Layer 2 of a small transformer language model trained on English Wikipedia (15 layers, counted from 0, width 128).
A neuron's activation on a vector x is SiLU(gate . x) times (in . x), where the dot is the dot product.

Input weights of the MLP neurons that the questions are about. A number n stands for (n - 128) times 0.0025.
n6 gate: 173, 81, 135, 76, 183, 182, 151, 136, 115, 146, 165, 159, 77, 175, 97, 113, 146, 162, 136, 131, 92, 152, 152, 152, 122, 63, 100, 139, 187, 172, 90, 203, 139, 97, 84, 158, 112, 90, 143, 207, 130, 128, 132, 166, 103, 182, 106, 197, 163, 105, 188, 107, 181, 116, 119, 101, 184, 149, 75, 102, 121, 152, 141, 144, 108, 130, 92, 144, 153, 103, 106, 182, 98, 75, 87, 154, 121, 90, 107, 166, 188, 147, 148, 68, 72, 109, 140, 110, 170, 139, 107, 152, 119, 74, 198, 134, 78, 148, 100, 153, 146, 85, 81, 136, 171, 89, 153, 84, 82, 176, 125, 132, 93, 202, 141, 121, 151, 110, 117, 94, 172, 176, 138, 154, 177, 131, 70, 147
n37 gate: 101, 187, 69, 94, 143, 107, 165, 114, 123, 173, 89, 160, 139, 121, 141, 134, 82, 190, 113, 142, 183, 134, 134, 156, 104, 125, 97, 106, 146, 141, 95, 132, 157, 133, 98, 130, 148, 79, 136, 139, 189, 160, 88, 131, 114, 120, 91, 102, 102, 112, 106, 90, 145, 110, 103, 156, 117, 168, 92, 112, 154, 105, 162, 50, 166, 109, 56, 131, 127, 64, 171, 155, 91, 101, 124, 213, 98, 94, 241, 100, 146, 166, 98, 154, 144, 123, 140, 132, 126, 137, 137, 133, 100, 127, 110, 79, 168, 111, 124, 149, 127, 108, 160, 195, 90, 123, 100, 141, 118, 118, 63, 114, 149, 141, 166, 125, 105, 82, 119, 107, 136, 120, 138, 147, 130, 126, 132, 169
n51 gate: 88, 130, 78, 136, 209, 117, 148, 167, 96, 137, 74, 128, 145, 108, 125, 121, 149, 155, 156, 133, 170, 107, 116, 141, 95, 126, 120, 207, 108, 90, 136, 104, 75, 230, 135, 171, 135, 106, 70, 94, 179, 135, 140, 167, 143, 155, 120, 121, 118, 99, 102, 121, 172, 157, 123, 193, 177, 63, 87, 150, 118, 168, 98, 84, 115, 133, 163, 109, 110, 161, 94, 118, 82, 115, 176, 98, 157, 165, 77, 126, 131, 121, 98, 150, 79, 244, 150, 119, 69, 95, 121, 178, 66, 162, 128, 121, 202, 197, 100, 217, 48, 84, 32, 168, 72, 71, 142, 172, 107, 188, 174, 173, 72, 139, 139, 112, 122, 139, 139, 106, 137, 98, 158, 107, 106, 184, 133, 119
n187 gate: 146, 124, 76, 119, 130, 109, 230, 173, 77, 157, 118, 176, 143, 142, 144, 73, 144, 165, 183, 129, 177, 152, 138, 160, 134, 124, 211, 147, 195, 170, 78, 109, 123, 109, 133, 121, 131, 57, 193, 189, 22, 83, 114, 86, 93, 158, 75, 63, 101, 191, 62, 39, 98, 204, 203, 78, 119, 130, 149, 95, 132, 157, 123, 205, 137, 109, 84, 123, 141, 108, 112, 170, 166, 75, 120, 106, 145, 37, 102, 120, 123, 114, 136, 209, 94, 92, 68, 72, 109, 123, 119, 165, 84, 50, 130, 129, 123, 190, 152, 50, 55, 139, 85, 138, 110, 117, 205, 89, 118, 159, 56, 161, 115, 62, 114, 103, 158, 136, 119, 93, 176, 99, 123, 184, 139, 149, 90, 129
n206 gate: 96, 84, 79, 145, 115, 176, 99, 169, 184, 88, 76, 158, 117, 134, 142, 137, 98, 129, 118, 128, 131, 99, 113, 86, 181, 105, 132, 127, 97, 105, 82, 189, 86, 175, 139, 98, 130, 150, 193, 123, 142, 115, 131, 122, 175, 172, 92, 104, 92, 125, 140, 174, 128, 124, 146, 221, 90, 68, 113, 115, 132, 119, 88, 104, 196, 154, 132, 130, 79, 139, 102, 163, 206, 107, 108, 185, 193, 102, 147, 170, 95, 189, 91, 113, 120, 219, 131, 196, 145, 119, 180, 112, 88, 118, 120, 142, 188, 192, 118, 168, 63, 237, 104, 97, 138, 100, 139, 69, 148, 149, 60, 164, 95, 135, 150, 93, 74, 126, 142, 117, 59, 127, 163, 98, 138, 90, 185, 108
n209 gate: 145, 119, 156, 113, 108, 136, 95, 111, 158, 111, 182, 70, 120, 106, 172, 132, 144, 106, 142, 119, 163, 78, 77, 138, 139, 119, 91, 143, 118, 103, 76, 150, 105, 169, 152, 96, 132, 194, 133, 96, 127, 126, 165, 194, 133, 113, 167, 95, 100, 136, 160, 100, 86, 132, 143, 109, 119, 156, 146, 139, 160, 154, 106, 192, 104, 144, 109, 201, 113, 118, 148, 105, 116, 195, 106, 160, 68, 144, 92, 164, 44, 110, 118, 101, 53, 138, 200, 123, 123, 129, 141, 93, 112, 150, 114, 129, 139, 168, 156, 86, 134, 147, 114, 202, 161, 137, 153, 147, 116, 140, 145, 102, 101, 90, 97, 183, 89, 154, 115, 116, 104, 144, 94, 143, 96, 117, 147, 134
n215 gate: 177, 117, 140, 194, 172, 134, 158, 197, 86, 151, 142, 168, 202, 124, 53, 96, 131, 177, 156, 194, 163, 108, 120, 65, 151, 98, 179, 165, 117, 187, 79, 141, 82, 132, 122, 108, 116, 70, 108, 211, 107, 159, 19, 105, 64, 107, 78, 136, 169, 146, 122, 110, 157, 202, 56, 111, 104, 118, 129, 133, 86, 184, 72, 162, 53, 91, 124, 157, 150, 200, 109, 170, 83, 66, 108, 216, 41, 137, 122, 99, 187, 97, 120, 147, 161, 146, 68, 109, 153, 112, 109, 156, 137, 57, 136, 65, 169, 99, 94, 114, 163, 228, 131, 171, 40, 135, 175, 76, 128, 142, 98, 171, 87, 129, 142, 77, 128, 90, 53, 184, 71, 144, 223, 111, 93, 63, 102, 98
n6 in: 130, 85, 193, 93, 147, 105, 134, 217, 87, 90, 140, 138, 106, 100, 116, 108, 149, 133, 148, 154, 102, 143, 188, 127, 99, 85, 124, 157, 149, 130, 61, 148, 97, 143, 84, 155, 87, 35, 168, 175, 153, 88, 178, 204, 156, 190, 212, 203, 172, 90, 184, 177, 149, 163, 145, 74, 139, 137, 129, 64, 132, 182, 142, 108, 132, 106, 156, 182, 144, 129, 120, 165, 162, 138, 114, 147, 127, 186, 131, 164, 170, 150, 162, 92, 81, 98, 169, 146, 104, 129, 62, 142, 138, 71, 147, 175, 110, 109, 176, 186, 166, 132, 40, 65, 145, 134, 128, 144, 159, 104, 107, 145, 79, 159, 102, 116, 161, 115, 151, 124, 142, 178, 154, 160, 118, 124, 92, 146
n37 in: 169, 217, 101, 89, 146, 116, 124, 79, 171, 112, 118, 149, 85, 133, 134, 195, 105, 149, 138, 146, 144, 195, 130, 164, 121, 144, 107, 111, 191, 154, 107, 113, 189, 155, 144, 158, 121, 106, 95, 73, 175, 157, 124, 137, 90, 93, 108, 117, 119, 125, 114, 46, 125, 127, 147, 81, 113, 143, 103, 81, 109, 121, 167, 123, 167, 175, 40, 109, 154, 139, 135, 123, 82, 141, 146, 198, 134, 89, 172, 124, 147, 128, 88, 120, 172, 101, 113, 122, 59, 185, 119, 153, 129, 99, 165, 110, 124, 84, 122, 161, 133, 158, 135, 124, 123, 139, 101, 110, 116, 126, 130, 127, 173, 138, 162, 107, 124, 93, 154, 110, 185, 110, 142, 177, 182, 115, 137, 156
n51 in: 130, 198, 145, 162, 172, 171, 75, 54, 121, 196, 167, 163, 127, 86, 126, 128, 111, 142, 124, 128, 53, 92, 153, 106, 130, 114, 104, 94, 89, 130, 198, 116, 63, 117, 179, 193, 102, 170, 105, 145, 105, 124, 115, 167, 134, 140, 179, 111, 101, 131, 92, 75, 102, 68, 110, 167, 76, 135, 125, 105, 142, 94, 203, 96, 178, 123, 122, 124, 113, 61, 133, 141, 125, 192, 115, 94, 154, 152, 161, 93, 145, 72, 91, 128, 57, 90, 106, 137, 152, 65, 119, 113, 130, 164, 81, 158, 105, 132, 122, 108, 112, 93, 151, 89, 156, 114, 106, 151, 150, 97, 137, 147, 175, 50, 190, 117, 147, 162, 148, 232, 139, 75, 160, 153, 111, 120, 172, 84
n187 in: 143, 85, 168, 158, 118, 234, 168, 164, 84, 81, 113, 43, 58, 90, 123, 108, 123, 98, 159, 129, 40, 146, 108, 137, 97, 122, 76, 92, 140, 65, 95, 91, 87, 122, 37, 100, 137, 121, 149, 74, 139, 126, 46, 207, 120, 109, 159, 185, 87, 141, 111, 114, 64, 85, 91, 145, 50, 75, 135, 168, 138, 113, 31, 119, 103, 137, 144, 114, 121, 156, 62, 161, 184, 129, 177, 200, 75, 75, 137, 123, 181, 101, 111, 131, 203, 104, 116, 208, 167, 115, 72, 118, 98, 69, 94, 95, 51, 119, 136, 149, 188, 120, 134, 104, 182, 118, 157, 141, 154, 129, 106, 153, 87, 122, 126, 180, 129, 173, 127, 143, 116, 170, 187, 89, 118, 97, 63, 118
n206 in: 102, 126, 135, 90, 153, 96, 151, 128, 127, 130, 151, 88, 154, 107, 93, 76, 149, 146, 120, 126, 148, 94, 130, 145, 106, 67, 106, 98, 219, 225, 66, 111, 173, 98, 124, 119, 157, 120, 86, 145, 63, 170, 192, 92, 81, 146, 101, 188, 139, 168, 69, 85, 164, 179, 90, 149, 101, 162, 126, 162, 145, 96, 119, 106, 118, 60, 143, 142, 179, 94, 114, 98, 97, 203, 141, 170, 194, 173, 147, 127, 204, 119, 107, 162, 102, 162, 148, 76, 96, 124, 101, 134, 92, 161, 109, 91, 129, 102, 133, 94, 155, 113, 114, 137, 100, 169, 147, 234, 92, 190, 76, 156, 149, 141, 129, 182, 162, 82, 83, 178, 140, 113, 157, 108, 136, 172, 120, 224
n209 in: 119, 170, 159, 98, 169, 141, 99, 115, 182, 117, 95, 114, 181, 96, 142, 110, 122, 122, 51, 161, 128, 145, 106, 84, 134, 111, 118, 147, 148, 201, 126, 109, 116, 101, 186, 190, 69, 167, 115, 193, 110, 149, 135, 146, 133, 179, 183, 119, 137, 166, 121, 131, 95, 100, 116, 121, 77, 105, 114, 69, 135, 93, 140, 129, 121, 119, 124, 126, 160, 162, 146, 171, 153, 118, 123, 89, 145, 141, 142, 112, 151, 94, 184, 120, 113, 123, 122, 110, 96, 112, 120, 78, 153, 115, 195, 169, 70, 127, 146, 72, 139, 107, 131, 99, 115, 111, 155, 88, 153, 95, 129, 114, 118, 81, 164, 117, 110, 150, 124, 138, 123, 154, 111, 155, 69, 137, 174, 119
n215 in: 199, 113, 171, 247, 155, 147, 174, 136, 135, 59, 150, 182, 155, 72, 102, 116, 150, 194, 135, 203, 70, 52, 90, 116, 95, 151, 137, 230, 136, 166, 165, 178, 66, 90, 189, 108, 116, 68, 95, 153, 75, 153, 105, 152, 132, 142, 141, 138, 172, 202, 76, 148, 42, 212, 138, 241, 124, 69, 150, 142, 122, 37, 76, 163, 76, 129, 164, 160, 140, 214, 125, 147, 162, 89, 177, 96, 129, 175, 115, 115, 136, 84, 173, 107, 136, 153, 149, 120, 145, 98, 109, 106, 34, 57, 109, 100, 137, 133, 138, 144, 96, 213, 87, 150, 128, 140, 119, 67, 114, 139, 147, 137, 109, 77, 137, 111, 68, 132, 81, 128, 139, 101, 196, 83, 171, 110, 71, 131

Each question shows a token from some text and the vector x that enters the MLP there. A number n stands for (n - 128) times 0.018.

" C": 127, 161, 113, 142, 119, 127, 114, 123, 169, 153, 107, 97, 112, 126, 107, 146, 136, 121, 155, 127, 141, 147, 96, 141, 117, 151, 100, 120, 160, 127, 122, 120, 136, 128, 94, 130, 130, 130, 122, 128, 110, 153, 145, 99, 142, 127, 115, 103, 139, 112, 70, 120, 123, 93, 125, 131, 132, 128, 117, 161, 124, 89, 132, 111, 100, 121, 128, 157, 101, 113, 91, 137, 133, 158, 124, 143, 92, 140, 130, 130, 153, 128, 130, 110, 97, 118, 144, 113, 146, 123, 149, 119, 109, 127, 123, 118, 132, 139, 123, 138, 132, 123, 122, 126, 99, 67, 156, 148, 123, 98, 106, 126, 143, 156, 111, 150, 132, 132, 144, 132, 144, 144, 127, 161, 155, 111, 97, 103
The three highest activations, in order: n37, n215, n51

" p": 107, 131, 88, 142, 134, 145, 119, 126, 86, 124, 129, 48, 120, 107, 122, 141, 115, 100, 126, 100, 97, 131, 111, 134, 139, 130, 147, 97, 129, 154, 129, 156, 135, 110, 161, 132, 126, 104, 120, 106, 141, 127, 150, 135, 148, 136, 120, 93, 206, 119, 98, 146, 141, 124, 173, 140, 137, 116, 140, 116, 114, 105, 103, 164, 99, 130, 130, 124, 108, 117, 116, 145, 118, 145, 119, 133, 128, 150, 139, 129, 161, 123, 127, 140, 125, 146, 138, 132, 212, 151, 106, 144, 121, 130, 144, 147, 156, 134, 132, 132, 126, 135, 148, 118, 96, 103, 154, 129, 115, 108, 98, 142, 149, 146, 132, 125, 152, 133, 149, 153, 121, 102, 112, 141, 124, 126, 80, 101
Which of these neurons fires most? n37

"al": 125, 104, 96, 108, 124, 126, 138, 127, 111, 118, 132, 109, 141, 130, 101, 117, 126, 109, 132, 127, 115, 114, 134, 164, 141, 100, 159, 120, 139, 93, 171, 128, 142, 114, 100, 103, 122, 157, 113, 144, 136, 133, 159, 114, 132, 117, 130, 145, 145, 103, 140, 116, 160, 140, 128, 110, 139, 168, 98, 159, 144, 130, 124, 146, 140, 120, 135, 117, 146, 139, 119, 110, 98, 144, 109, 148, 142, 148, 126, 135, 124, 96, 148, 85, 141, 109, 161, 144, 129, 159, 130, 142, 111, 92, 120, 129, 173, 140, 68, 150, 102, 115, 91, 113, 140, 151, 104, 92, 106, 138, 146, 138, 147, 125, 125, 158, 137, 131, 177, 140, 130, 131, 97, 137, 160, 122, 151, 142
Which neuron fires most, and how strongly? n215, at about 0.12

" creat": 112, 120, 126, 106, 129, 147, 132, 105, 102, 132, 139, 130, 89, 137, 122, 132, 103, 110, 115, 116, 130, 132, 115, 138, 118, 153, 198, 132, 97, 123, 124, 106, 131, 144, 117, 148, 153, 111, 141, 107, 131, 135, 138, 92, 113, 114, 100, 83, 174, 138, 145, 136, 122, 131, 116, 114, 127, 136, 94, 118, 112, 123, 100, 143, 167, 103, 113, 126, 132, 176, 117, 130, 119, 123, 157, 132, 159, 121, 135, 164, 98, 112, 133, 102, 110, 141, 110, 122, 156, 137, 148, 136, 97, 100, 132, 126, 91, 141, 135, 108, 125, 127, 175, 99, 148, 136, 154, 134, 103, 133, 146, 151, 116, 148, 132, 93, 158, 123, 143, 159, 126, 109, 136, 117, 119, 124, 95, 114
Which neuron fires most, and how strongly? n209, at about 0.062

"\n": 121, 131, 148, 88, 141, 137, 117, 125, 113, 146, 108, 115, 142, 141, 147, 158, 124, 125, 156, 117, 96, 127, 143, 138, 128, 98, 127, 111, 101, 138, 120, 93, 122, 126, 107, 140, 129, 140, 157, 132, 97, 118, 137, 135, 151, 122, 131, 111, 116, 121, 138, 132, 125, 127, 125, 126, 126, 156, 150, 136, 129, 113, 156, 147, 124, 123, 137, 94, 88, 156, 92, 138, 150, 118, 157, 127, 130, 90, 126, 122, 137, 131, 130, 120, 152, 113, 134, 150, 122, 131, 133, 133, 145, 106, 108, 128, 81, 162, 150, 112, 121, 135, 135, 90, 128, 113, 102, 109, 100, 129, 99, 99, 175, 112, 95, 93, 133, 133, 126, 117, 169, 134, 150, 151, 92, 145, 162, 133
Which of these neurons fires most? n187

"t": 141, 99, 150, 132, 125, 133, 124, 128, 93, 134, 121, 92, 121, 141, 141, 122, 121, 120, 137, 136, 149, 123, 107, 88, 104, 99, 118, 129, 136, 138, 67, 117, 134, 94, 106, 134, 114, 166, 119, 138, 124, 113, 158, 163, 114, 124, 120, 124, 143, 104, 167, 107, 77, 117, 146, 130, 130, 124, 128, 162, 129, 107, 61, 182, 137, 127, 126, 126, 119, 131, 139, 139, 89, 142, 114, 138, 101, 59, 122, 123, 116, 139, 194, 144, 168, 132, 120, 113, 143, 163, 123, 108, 104, 121, 126, 147, 147, 122, 128, 132, 159, 109, 124, 143, 159, 104, 98, 126, 115, 136, 149, 111, 137, 103, 120, 143, 170, 127, 139, 144, 109, 128, 153, 132, 118, 135, 125, 149
Which of these neurons fires most? n51

"s": 140, 121, 152, 154, 148, 132, 156, 107, 127, 138, 160, 89, 141, 141, 138, 107, 120, 136, 121, 121, 108, 108, 117, 160, 103, 151, 111, 147, 153, 175, 154, 157, 126, 78, 177, 164, 116, 126, 117, 109, 98, 151, 150, 124, 145, 134, 132, 134, 129, 128, 104, 81, 113, 152, 141, 134, 125, 138, 126, 116, 120, 132, 126, 143, 134, 127, 127, 117, 133, 164, 133, 131, 118, 110, 130, 118, 137, 76, 124, 105, 125, 140, 161, 115, 126, 127, 133, 118, 153, 138, 133, 110, 121, 74, 127, 138, 105, 117, 128, 141, 114, 121, 133, 118, 143, 61, 127, 107, 142, 150, 122, 128, 137, 123, 138, 144, 152, 145, 117, 118, 152, 120, 126, 161, 143, 119, 102, 143
Which neuron fires most, and how strongly? n187, at about 0.11

" no": 120, 127, 113, 111, 125, 148, 127, 108, 102, 138, 147, 104, 133, 135, 139, 74, 125, 103, 147, 134, 127, 129, 137, 110, 129, 143, 176, 118, 159, 157, 122, 143, 126, 114, 93, 104, 116, 138, 109, 144, 101, 146, 135, 141, 89, 131, 110, 110, 203, 132, 181, 118, 161, 135, 128, 131, 122, 117, 106, 153, 119, 139, 117, 130, 143, 112, 140, 119, 145, 156, 114, 141, 123, 154, 126, 134, 161, 119, 127, 138, 103, 165, 140, 82, 164, 137, 118, 127, 99, 113, 135, 133, 120, 155, 118, 153, 97, 123, 109, 155, 103, 143, 161, 122, 93, 134, 112, 140, 111, 151, 86, 151, 110, 118, 132, 139, 120, 111, 135, 126, 113, 135, 138, 122, 98, 148, 88, 92
Which of these neurons fires most? n206

"us": 128, 118, 140, 122, 133, 112, 142, 122, 38, 162, 149, 117, 122, 122, 131, 141, 122, 137, 113, 104, 155, 125, 129, 128, 149, 115, 116, 126, 139, 153, 99, 134, 117, 153, 77, 172, 141, 108, 121, 161, 122, 122, 152, 130, 153, 140, 62, 160, 122, 128, 113, 106, 138, 134, 122, 125, 135, 137, 125, 141, 126, 150, 98, 142, 164, 123, 118, 122, 162, 190, 125, 143, 109, 168, 138, 140, 164, 93, 135, 152, 143, 133, 170, 107, 109, 118, 158, 125, 149, 111, 149, 127, 125, 161, 137, 111, 113, 136, 138, 109, 116, 100, 156, 129, 190, 101, 137, 118, 127, 154, 149, 144, 162, 157, 138, 131, 139, 133, 112, 179, 131, 150, 120, 108, 129, 127, 56, 123
Which of these neurons fires most? n6

"y": 148, 129, 143, 104, 129, 137, 132, 97, 150, 139, 125, 128, 138, 109, 117, 123, 116, 110, 112, 100, 146, 115, 129, 170, 150, 91, 136, 152, 154, 136, 146, 145, 148, 129, 128, 114, 110, 137, 102, 103, 114, 133, 116, 118, 121, 151, 160, 101, 85, 134, 139, 125, 168, 115, 110, 152, 126, 156, 125, 128, 125, 118, 123, 136, 108, 140, 128, 107, 102, 140, 117, 145, 130, 129, 113, 128, 94, 122, 100, 133, 90, 116, 186, 109, 149, 116, 103, 133, 121, 143, 135, 123, 168, 98, 138, 117, 115, 123, 90, 119, 133, 137, 135, 119, 145, 79, 142, 116, 124, 97, 102, 118, 123, 98, 132, 149, 115, 129, 105, 174, 122, 161, 124, 157, 114, 119, 150, 129
Which neuron fires most, and how strongly? n209, at about 0.2

"ing": 125, 115, 147, 155, 136, 131, 135, 95, 156, 123, 177, 131, 87, 138, 138, 127, 125, 91, 139, 129, 125, 119, 140, 122, 127, 137, 131, 114, 125, 163, 118, 122, 132, 82, 157, 115, 135, 134, 122, 151, 133, 131, 157, 144, 113, 151, 156, 151, 50, 153, 97, 112, 110, 118, 146, 99, 113, 113, 143, 109, 116, 120, 137, 159, 113, 127, 107, 85, 158, 133, 142, 117, 142, 118, 144, 121, 146, 123, 137, 126, 125, 132, 148, 124, 143, 131, 121, 139, 131, 161, 82, 133, 168, 157, 126, 142, 104, 92, 97, 111, 150, 131, 120, 143, 114, 90, 148, 113, 137, 99, 114, 93, 118, 108, 120, 140, 81, 134, 117, 155, 138, 109, 158, 116, 109, 125, 133, 122
Which of these neurons fires most? n209

"le": 133, 132, 83, 107, 134, 136, 116, 104, 125, 141, 166, 154, 167, 140, 157, 97, 114, 147, 136, 135, 129, 120, 143, 100, 160, 135, 145, 147, 154, 119, 146, 114, 148, 116, 142, 156, 127, 108, 119, 106, 142, 108, 148, 162, 155, 124, 130, 114, 107, 154, 136, 96, 165, 122, 162, 106, 136, 146, 100, 115, 110, 119, 112, 126, 137, 149, 111, 134, 119, 128, 130, 141, 119, 112, 150, 133, 123, 114, 139, 110, 120, 143, 133, 96, 153, 143, 115, 128, 153, 157, 119, 120, 145, 136, 128, 130, 114, 152, 94, 114, 159, 119, 92, 149, 150, 80, 168, 149, 126, 142, 93, 110, 181, 158, 116, 106, 124, 128, 120, 132, 111, 138, 121, 149, 117, 133, 110, 150
Which neuron fires most, and how strongly? n37, at about 0.17

"lu": 121, 124, 86, 94, 131, 128, 136, 105, 128, 146, 160, 120, 125, 115, 154, 132, 113, 117, 125, 121, 137, 127, 119, 117, 117, 146, 124, 114, 135, 159, 109, 124, 120, 126, 162, 134, 99, 130, 92, 150, 201, 129, 168, 157, 99, 139, 147, 145, 124, 100, 138, 108, 120, 131, 134, 125, 122, 138, 116, 142, 123, 159, 127, 142, 134, 107, 126, 128, 178, 161, 140, 140, 121, 99, 155, 137, 133, 66, 118, 118, 153, 129, 140, 113, 154, 125, 91, 138, 119, 135, 101, 121, 54, 164, 124, 136, 128, 129, 130, 132, 107, 106, 145, 143, 69, 153, 117, 143, 98, 113, 119, 133, 196, 148, 129, 132, 142, 132, 128, 134, 122, 173, 124, 100, 90, 128, 95, 138
Which of these neurons fires most? n37

"l": 136, 160, 117, 116, 158, 133, 113, 133, 139, 114, 145, 162, 113, 123, 114, 91, 132, 109, 113, 130, 103, 119, 131, 147, 128, 83, 100, 111, 168, 153, 123, 112, 129, 84, 161, 126, 130, 107, 131, 181, 135, 122, 123, 160, 91, 122, 143, 126, 130, 127, 150, 118, 140, 104, 168, 131, 151, 122, 111, 163, 128, 104, 86, 141, 111, 130, 127, 121, 127, 74, 145, 112, 98, 88, 128, 124, 125, 103, 121, 142, 105, 117, 137, 91, 131, 96, 115, 140, 166, 137, 118, 131, 97, 124, 128, 123, 140, 142, 106, 121, 126, 106, 124, 152, 165, 126, 102, 143, 119, 113, 153, 101, 126, 143, 142, 145, 150, 130, 140, 137, 143, 114, 142, 166, 132, 120, 88, 170
Which of these neurons fires most? n6

" which": 125, 98, 85, 109, 140, 138, 147, 101, 134, 127, 157, 124, 138, 132, 118, 100, 138, 114, 135, 121, 147, 121, 125, 110, 116, 83, 130, 118, 129, 191, 118, 151, 107, 118, 115, 93, 145, 154, 129, 111, 91, 159, 130, 181, 125, 149, 114, 131, 151, 134, 123, 163, 127, 130, 103, 97, 129, 113, 124, 117, 126, 116, 109, 131, 116, 146, 114, 125, 162, 158, 105, 131, 122, 124, 124, 119, 146, 106, 125, 104, 111, 156, 122, 154, 193, 124, 121, 118, 146, 98, 150, 121, 137, 101, 139, 150, 137, 171, 130, 130, 144, 112, 156, 124, 158, 118, 174, 141, 133, 118, 159, 140, 155, 116, 115, 131, 162, 126, 154, 94, 132, 157, 129, 109, 132, 133, 138, 141
The three highest activations, in order: n187, n51, n37

" g": 115, 106, 119, 125, 142, 154, 129, 120, 131, 126, 140, 93, 105, 146, 146, 102, 119, 110, 146, 135, 120, 128, 124, 110, 127, 142, 90, 127, 174, 130, 126, 145, 148, 140, 104, 120, 112, 106, 129, 112, 125, 125, 103, 104, 96, 120, 109, 109, 152, 131, 96, 157, 127, 131, 165, 132, 134, 137, 93, 163, 121, 104, 114, 133, 111, 106, 127, 114, 101, 178, 153, 138, 105, 126, 100, 137, 126, 139, 131, 111, 115, 126, 108, 126, 149, 114, 100, 171, 168, 165, 145, 142, 145, 186, 123, 111, 162, 127, 132, 134, 127, 126, 159, 119, 137, 121, 87, 107, 125, 135, 96, 117, 135, 168, 107, 148, 164, 134, 152, 144, 126, 120, 156, 114, 144, 111, 124, 140
Which of these neurons fires most? n209

" as": 125, 134, 153, 153, 130, 147, 144, 129, 161, 142, 150, 125, 110, 106, 108, 103, 117, 132, 118, 134, 133, 132, 133, 142, 108, 92, 170, 96, 142, 181, 142, 104, 122, 160, 111, 103, 144, 153, 145, 175, 115, 139, 140, 154, 109, 124, 107, 156, 132, 162, 96, 131, 124, 142, 80, 134, 126, 140, 105, 138, 131, 115, 111, 134, 148, 126, 134, 129, 124, 152, 144, 121, 78, 145, 119, 127, 109, 95, 132, 156, 158, 135, 129, 164, 158, 128, 143, 132, 118, 104, 147, 112, 98, 101, 129, 151, 111, 122, 112, 106, 90, 124, 137, 86, 149, 77, 160, 132, 115, 128, 86, 142, 103, 122, 125, 131, 156, 135, 157, 138, 155, 108, 133, 110, 128, 116, 205, 121
Which two neurons fire most, strongest first? n187, n206

"one": 127, 116, 101, 159, 97, 128, 136, 115, 181, 154, 151, 146, 132, 116, 150, 117, 133, 118, 115, 125, 141, 125, 135, 152, 108, 147, 150, 110, 164, 114, 99, 126, 127, 115, 106, 137, 131, 150, 131, 147, 159, 107, 125, 138, 144, 126, 127, 165, 83, 145, 128, 97, 131, 116, 155, 86, 114, 112, 135, 139, 128, 159, 137, 155, 115, 143, 120, 100, 160, 120, 137, 131, 133, 133, 123, 138, 123, 90, 128, 127, 102, 120, 80, 147, 98, 139, 142, 129, 171, 85, 135, 128, 93, 169, 110, 128, 168, 145, 117, 106, 97, 113, 154, 149, 118, 87, 182, 125, 148, 144, 149, 86, 113, 146, 124, 154, 147, 129, 117, 103, 145, 102, 111, 127, 125, 137, 139, 96
Which of these neurons fires most? n215

"ation": 122, 107, 128, 115, 127, 114, 132, 79, 121, 136, 154, 81, 126, 176, 117, 123, 125, 114, 151, 127, 145, 129, 132, 115, 128, 171, 124, 144, 143, 126, 115, 120, 156, 117, 159, 131, 117, 115, 128, 131, 77, 118, 124, 149, 142, 136, 94, 139, 75, 114, 93, 110, 125, 145, 115, 85, 112, 121, 171, 126, 126, 151, 135, 176, 136, 108, 114, 130, 148, 104, 112, 143, 122, 145, 144, 132, 119, 106, 105, 130, 116, 157, 152, 138, 143, 105, 164, 111, 121, 157, 93, 130, 116, 130, 159, 131, 119, 124, 95, 124, 151, 133, 137, 118, 120, 122, 157, 135, 112, 133, 140, 111, 146, 131, 129, 105, 112, 132, 123, 114, 148, 142, 121, 177, 149, 133, 128, 123
Which neuron fires most, and how strongly? n51, at about 0.12

" can": 113, 120, 90, 110, 125, 138, 146, 128, 117, 116, 117, 85, 120, 137, 108, 109, 118, 135, 127, 126, 161, 116, 125, 124, 121, 113, 161, 127, 138, 135, 107, 130, 145, 163, 142, 93, 131, 140, 98, 103, 114, 122, 94, 113, 96, 130, 131, 127, 164, 125, 102, 153, 162, 141, 92, 99, 121, 127, 88, 160, 106, 119, 125, 131, 160, 112, 118, 99, 143, 138, 154, 150, 117, 118, 119, 148, 149, 144, 123, 123, 121, 134, 95, 121, 167, 134, 104, 90, 183, 133, 97, 115, 124, 150, 123, 104, 121, 144, 129, 166, 130, 109, 151, 121, 105, 103, 150, 122, 78, 111, 123, 148, 123, 104, 135, 120, 145, 129, 105, 123, 142, 131, 136, 112, 136, 132, 111, 104
Which of these neurons fires most? n209

"ter": 148, 105, 112, 91, 127, 127, 142, 115, 124, 93, 139, 119, 119, 138, 141, 119, 114, 116, 110, 118, 132, 127, 105, 120, 135, 133, 130, 120, 130, 125, 105, 155, 133, 104, 132, 157, 119, 125, 137, 159, 73, 120, 118, 183, 134, 121, 81, 136, 155, 81, 154, 119, 141, 98, 138, 131, 138, 160, 113, 130, 112, 140, 128, 145, 121, 120, 134, 115, 123, 82, 93, 135, 127, 126, 132, 114, 123, 126, 155, 138, 134, 150, 112, 134, 140, 127, 89, 178, 118, 113, 139, 118, 150, 133, 128, 125, 107, 155, 147, 163, 124, 119, 119, 157, 126, 95, 116, 118, 110, 132, 147, 110, 149, 161, 127, 118, 137, 136, 108, 104, 118, 139, 68, 148, 155, 129, 119, 132
Which of these neurons fires most? n215

" ": 121, 133, 136, 132, 128, 126, 119, 123, 123, 123, 137, 99, 135, 121, 136, 114, 126, 101, 106, 140, 109, 147, 120, 145, 109, 130, 137, 121, 119, 168, 128, 129, 131, 123, 103, 121, 131, 136, 120, 128, 135, 122, 115, 143, 114, 112, 119, 123, 155, 126, 144, 134, 110, 129, 149, 104, 135, 130, 132, 126, 125, 128, 131, 112, 122, 123, 130, 124, 154, 144, 150, 127, 103, 152, 131, 126, 116, 154, 77, 148, 133, 131, 138, 129, 190, 138, 121, 123, 137, 126, 128, 139, 164, 131, 136, 135, 123, 131, 118, 123, 127, 126, 131, 138, 119, 73, 119, 130, 98, 139, 48, 107, 121, 135, 131, 121, 131, 147, 141, 122, 122, 127, 132, 211, 151, 117, 72, 114
Which two neurons fire most, strongest first? n51, n6

"th": 149, 92, 151, 119, 125, 113, 117, 127, 132, 160, 157, 125, 89, 154, 94, 107, 122, 109, 141, 96, 68, 129, 130, 166, 131, 130, 162, 142, 116, 139, 149, 108, 139, 115, 153, 148, 104, 138, 146, 194, 142, 118, 89, 155, 100, 156, 95, 135, 120, 131, 148, 123, 156, 138, 142, 121, 139, 141, 111, 125, 137, 128, 133, 121, 128, 130, 124, 106, 131, 96, 129, 130, 129, 124, 102, 110, 86, 109, 120, 105, 129, 126, 122, 130, 109, 127, 100, 139, 174, 176, 140, 105, 158, 136, 143, 153, 115, 128, 98, 120, 129, 138, 126, 140, 104, 98, 136, 121, 133, 155, 139, 120, 124, 127, 120, 97, 144, 121, 142, 148, 133, 113, 125, 143, 130, 119, 130, 123
Which of these neurons fires most? n206